Layer 19 of a small transformer language model trained on English Wikipedia (22 layers, counted from 0, width 96).
A neuron adds its activation times its output weights to the MLP's output. To switch it off is to set its activation to zero at one token and run the rest of the model.

Output weights of the MLP neurons that the questions are about. A number n stands for (n - 500) times 0.004.
n28: 474,531,349,459,585,580,497,466,426,444,552,516,527,353,590,564,510,485,373,465,450,405,503,587,536,534,583,546,478,496,566,539,533,477,534,500,442,560,442,486,446,611,463,590,508,621,535,589,409,541,333,438,453,611,433,536,444,548,526,492,575,550,606,458,451,499,366,401,475,565,252,455,590,592,507,561,488,405,463,433,557,429,567,416,434,463,462,575,597,598,575,507,348,424,617,569
n86: 408,537,525,455,419,487,545,520,409,395,708,434,425,598,514,554,381,534,406,382,613,600,425,437,562,448,732,592,498,234,280,467,558,512,544,639,782,426,494,463,683,519,438,606,373,606,321,517,441,541,637,533,460,565,595,515,496,367,591,498,461,460,539,544,446,456,524,516,527,553,585,573,499,521,399,524,557,360,473,629,596,397,392,357,540,411,418,615,464,336,533,514,441,433,589,585
n92: 506,289,600,575,519,486,465,440,417,579,425,510,488,393,498,480,601,538,569,548,434,467,547,495,395,452,540,428,603,534,563,469,539,422,559,660,655,524,485,536,351,538,602,564,642,558,603,389,553,568,379,511,486,524,514,467,550,586,439,537,598,393,543,465,484,467,511,410,505,457,510,408,576,567,574,471,513,358,520,442,464,606,481,631,411,471,460,703,480,604,409,470,534,412,476,423
n138: 498,586,557,506,690,481,567,595,415,521,608,396,391,562,464,558,548,660,529,447,655,422,433,496,602,617,484,444,462,327,423,435,532,470,488,541,739,507,417,449,619,516,547,478,532,449,418,487,571,507,260,640,485,430,598,412,558,618,422,525,457,593,456,567,635,433,484,464,505,30,520,454,532,444,456,401,478,332,563,466,540,379,451,507,468,369,486,559,481,492,401,509,360,484,450,453
n171: 506,492,597,411,530,663,558,407,421,425,459,569,450,481,525,470,518,365,459,560,488,439,485,425,520,443,507,711,461,412,559,419,489,459,507,739,535,405,630,542,492,538,566,321,433,379,514,435,574,453,548,454,435,486,506,499,485,526,439,616,519,324,592,521,427,379,485,508,444,384,547,407,449,565,609,529,559,676,440,502,565,594,540,625,475,613,594,624,537,386,510,480,589,530,614,462
n215: 546,537,364,445,340,514,523,445,559,398,425,497,442,615,527,375,557,387,372,554,605,568,522,526,559,575,429,457,391,406,475,385,319,460,502,388,458,346,494,501,483,422,383,541,574,485,390,526,419,453,457,466,694,527,457,551,471,421,498,512,649,375,625,552,392,665,640,499,459,429,566,694,266,580,434,512,556,559,463,523,536,477,668,502,432,540,569,332,446,442,437,515,571,384,561,501
n234: 490,410,497,518,429,362,609,380,346,341,525,412,519,498,392,504,567,434,585,455,528,624,458,487,469,398,588,585,565,563,411,443,552,557,505,477,520,515,528,408,500,334,525,472,438,479,440,483,396,423,558,548,523,527,461,540,576,445,563,594,414,491,493,606,546,449,699,446,527,624,501,519,398,460,447,581,605,431,576,435,492,646,497,354,535,502,468,429,382,503,365,616,546,488,412,554
n235: 475,474,520,434,579,562,429,509,420,542,439,418,559,460,525,394,443,529,572,568,551,686,398,535,568,412,420,388,486,527,633,476,488,609,513,398,572,570,505,382,476,501,463,561,480,433,524,493,473,565,438,460,616,590,437,521,638,474,651,438,508,371,520,432,355,500,587,417,620,342,536,469,548,562,519,441,480,468,510,265,565,511,440,616,423,465,469,626,458,623,614,479,546,644,491,448

Each question names a token from some text and the token that comes next. It shows the activations a of the neurons there, in the order above. A number n stands for (n - 500) times 0.0098.

Then comes g, the gradient of the next token's log-probability with respect to the MLP's output, scaled to length 1. A neuron's effect is roughly proportional to its activation times (output weights . g). A number n stands for (n - 500) times 0.00085.

"–", then "5"
a: 401,525,484,265,481,513,498,670
g: 532,354,351,382,628,525,505,721,447,506,362,519,427,688,374,241,656,454,436,433,579,550,320,391,281,286,434,646,596,383,693,651,466,625,577,579,382,490,432,577,374,780,361,630,577,718,574,479,616,666,427,372,445,430,535,672,604,378,601,766,531,619,469,582,638,586,424,423,513,547,406,629,366,509,440,438,473,685,624,386,381,435,508,454,296,456,558,349,392,721,316,564,499,509,448,439
Which two neurons, each switched off alone, lower its probability most, in order? n138, n235

" Mem", then "phi"
a: 490,481,512,443,543,532,496,445
g: 452,343,564,619,462,559,447,539,459,683,605,400,548,646,368,915,555,445,350,497,565,517,492,325,561,473,630,551,562,315,480,541,581,443,471,452,539,511,734,516,373,646,617,356,614,475,660,618,406,663,441,358,463,375,679,632,572,516,636,603,534,380,525,411,531,356,261,539,451,494,460,891,573,495,597,635,700,738,533,598,383,641,414,528,658,389,441,691,363,599,470,573,465,477,407,610
Which two neurons, each switched off alone, lower its probability most, in order? n235, n171

" full", then " 90"
a: 493,506,488,463,499,525,472,546
g: 682,412,423,564,359,456,545,590,397,561,305,258,354,314,326,470,550,507,438,503,483,534,463,428,484,637,573,531,336,347,584,534,575,430,428,535,534,279,654,522,372,518,408,828,289,463,430,348,384,252,582,654,532,555,621,632,490,568,448,659,470,549,396,767,397,471,544,263,497,479,407,551,476,427,475,492,315,371,576,512,641,490,408,312,592,281,277,393,492,546,561,700,557,660,701,419
Which neuron, switched off, raises the next token's probability most? n234

" |", then " 0"
a: 540,466,463,470,512,501,482,473
g: 706,402,511,378,339,365,686,455,557,414,371,435,410,259,488,538,434,492,243,509,411,483,755,439,405,611,521,460,795,413,247,566,391,649,364,490,538,424,730,598,520,264,465,581,417,428,463,634,512,721,534,558,516,586,455,349,593,497,585,425,557,456,453,526,351,616,342,425,419,492,651,529,643,499,602,480,474,552,610,584,425,596,490,317,383,339,452,467,532,315,599,453,363,746,331,770
Which neuron, switched off, raises the next token's probability most? n86

"ge", then "l"
a: 393,456,489,476,520,459,539,484
g: 346,477,561,496,423,473,377,398,545,260,865,713,383,498,489,622,539,599,414,600,490,609,600,424,515,701,615,344,653,627,475,463,646,421,381,417,541,402,728,340,408,593,382,518,415,490,597,442,422,643,528,737,537,314,620,760,698,496,548,420,498,471,456,529,418,573,610,478,560,439,432,593,599,457,707,574,477,368,468,606,581,363,518,420,860,439,614,528,536,535,658,515,470,576,695,727
Which neuron, switched off, raises the next token's probability most? n86

" 1", then " club"
a: 593,471,306,454,500,518,523,481
g: 438,218,390,400,293,207,356,434,532,369,629,506,562,444,412,466,443,548,486,479,473,462,613,756,671,330,416,543,328,612,433,460,681,645,436,512,480,405,518,544,525,499,595,653,298,446,565,488,734,614,422,642,500,527,491,506,559,508,343,678,571,576,369,327,584,773,474,446,486,537,625,468,560,438,830,363,547,499,428,657,640,553,561,462,558,408,286,587,460,594,585,659,306,254,526,552
Which neuron, switched off, lowers the next token's probability most? n28

"ja", then "."
a: 446,484,505,492,542,487,500,512
g: 674,501,496,617,532,357,585,536,430,619,435,495,357,486,567,427,368,615,498,575,548,557,506,519,778,421,583,630,637,524,499,734,470,597,650,521,512,434,418,408,712,367,550,480,701,523,442,579,564,407,445,427,601,449,377,293,628,620,639,378,534,707,354,545,418,691,413,609,235,537,590,392,518,485,215,317,765,543,246,495,482,565,653,593,392,404,562,521,510,717,362,319,562,441,325,312
Which neuron, switched off, raises the next token's probability most? n171

" three", then " seasons"
a: 502,469,455,487,507,554,466,513
g: 563,424,438,499,516,622,314,395,424,483,186,754,439,665,655,519,356,608,525,505,321,332,576,370,524,252,617,468,430,569,588,535,278,351,636,467,562,477,428,675,511,490,433,228,422,527,619,397,492,341,545,512,493,414,531,503,582,570,384,634,251,697,359,462,424,530,407,545,459,411,427,408,429,505,547,666,543,696,555,647,348,376,630,625,619,473,394,275,673,689,560,268,380,491,532,571
Which neuron, switched off, raises the next token's probability most? n215

" joined", then " Manchester"
a: 556,478,393,440,533,526,504,547
g: 432,443,572,599,506,537,511,636,464,619,502,457,527,455,430,435,549,522,446,404,528,529,442,535,523,588,482,389,278,399,378,632,179,333,311,498,575,649,448,650,219,558,481,475,407,263,522,410,479,660,636,571,537,325,559,605,455,657,496,524,590,522,791,364,453,569,306,296,341,445,412,657,659,546,652,717,323,483,518,645,563,443,510,654,609,647,344,378,274,586,621,633,358,485,736,504
Which neuron, switched off, lowers the next token's probability most? n28

" 41", then "–"
a: 503,474,355,463,497,484,531,472
g: 399,682,583,406,582,771,669,538,542,515,416,784,555,426,452,597,604,408,436,445,674,453,551,371,379,710,565,487,462,354,274,501,443,452,604,508,628,662,619,431,534,361,406,350,446,507,557,530,609,571,574,312,594,498,422,516,652,409,442,722,184,599,595,481,487,555,394,416,329,405,447,606,734,592,430,510,404,288,580,479,347,477,501,611,612,501,789,300,503,500,537,672,324,570,684,520
Which neuron, switched off, lowers the next token's probability most? n92

" Stadium", then " |"
a: 525,505,489,446,515,539,494,485
g: 618,502,259,530,428,447,683,635,557,382,333,511,628,651,595,371,295,478,458,648,471,503,735,730,472,478,488,252,527,432,675,310,461,519,451,491,549,415,391,496,487,417,374,704,568,565,627,660,782,486,497,583,446,609,694,532,481,383,396,443,272,266,544,650,484,391,799,534,478,506,511,445,497,531,772,438,581,568,426,637,485,493,522,652,517,343,451,623,516,430,468,441,448,682,740,484
Which neuron, switched off, lowers the next token's probability most? n215

" 2", then "-"
a: 504,475,216,444,539,526,512,489
g: 159,685,434,493,462,678,421,371,543,464,407,619,544,673,411,510,651,430,659,324,475,405,551,449,407,485,633,449,396,768,650,434,317,674,454,497,522,383,608,529,605,434,636,618,419,556,363,681,476,755,504,387,792,501,383,468,623,296,331,604,213,448,371,267,567,617,628,449,466,542,543,620,447,517,478,526,485,338,475,394,455,699,661,474,590,595,368,559,535,383,510,535,400,453,494,565
Which two neurons, each switched off alone, lower its probability most, in order? n92, n138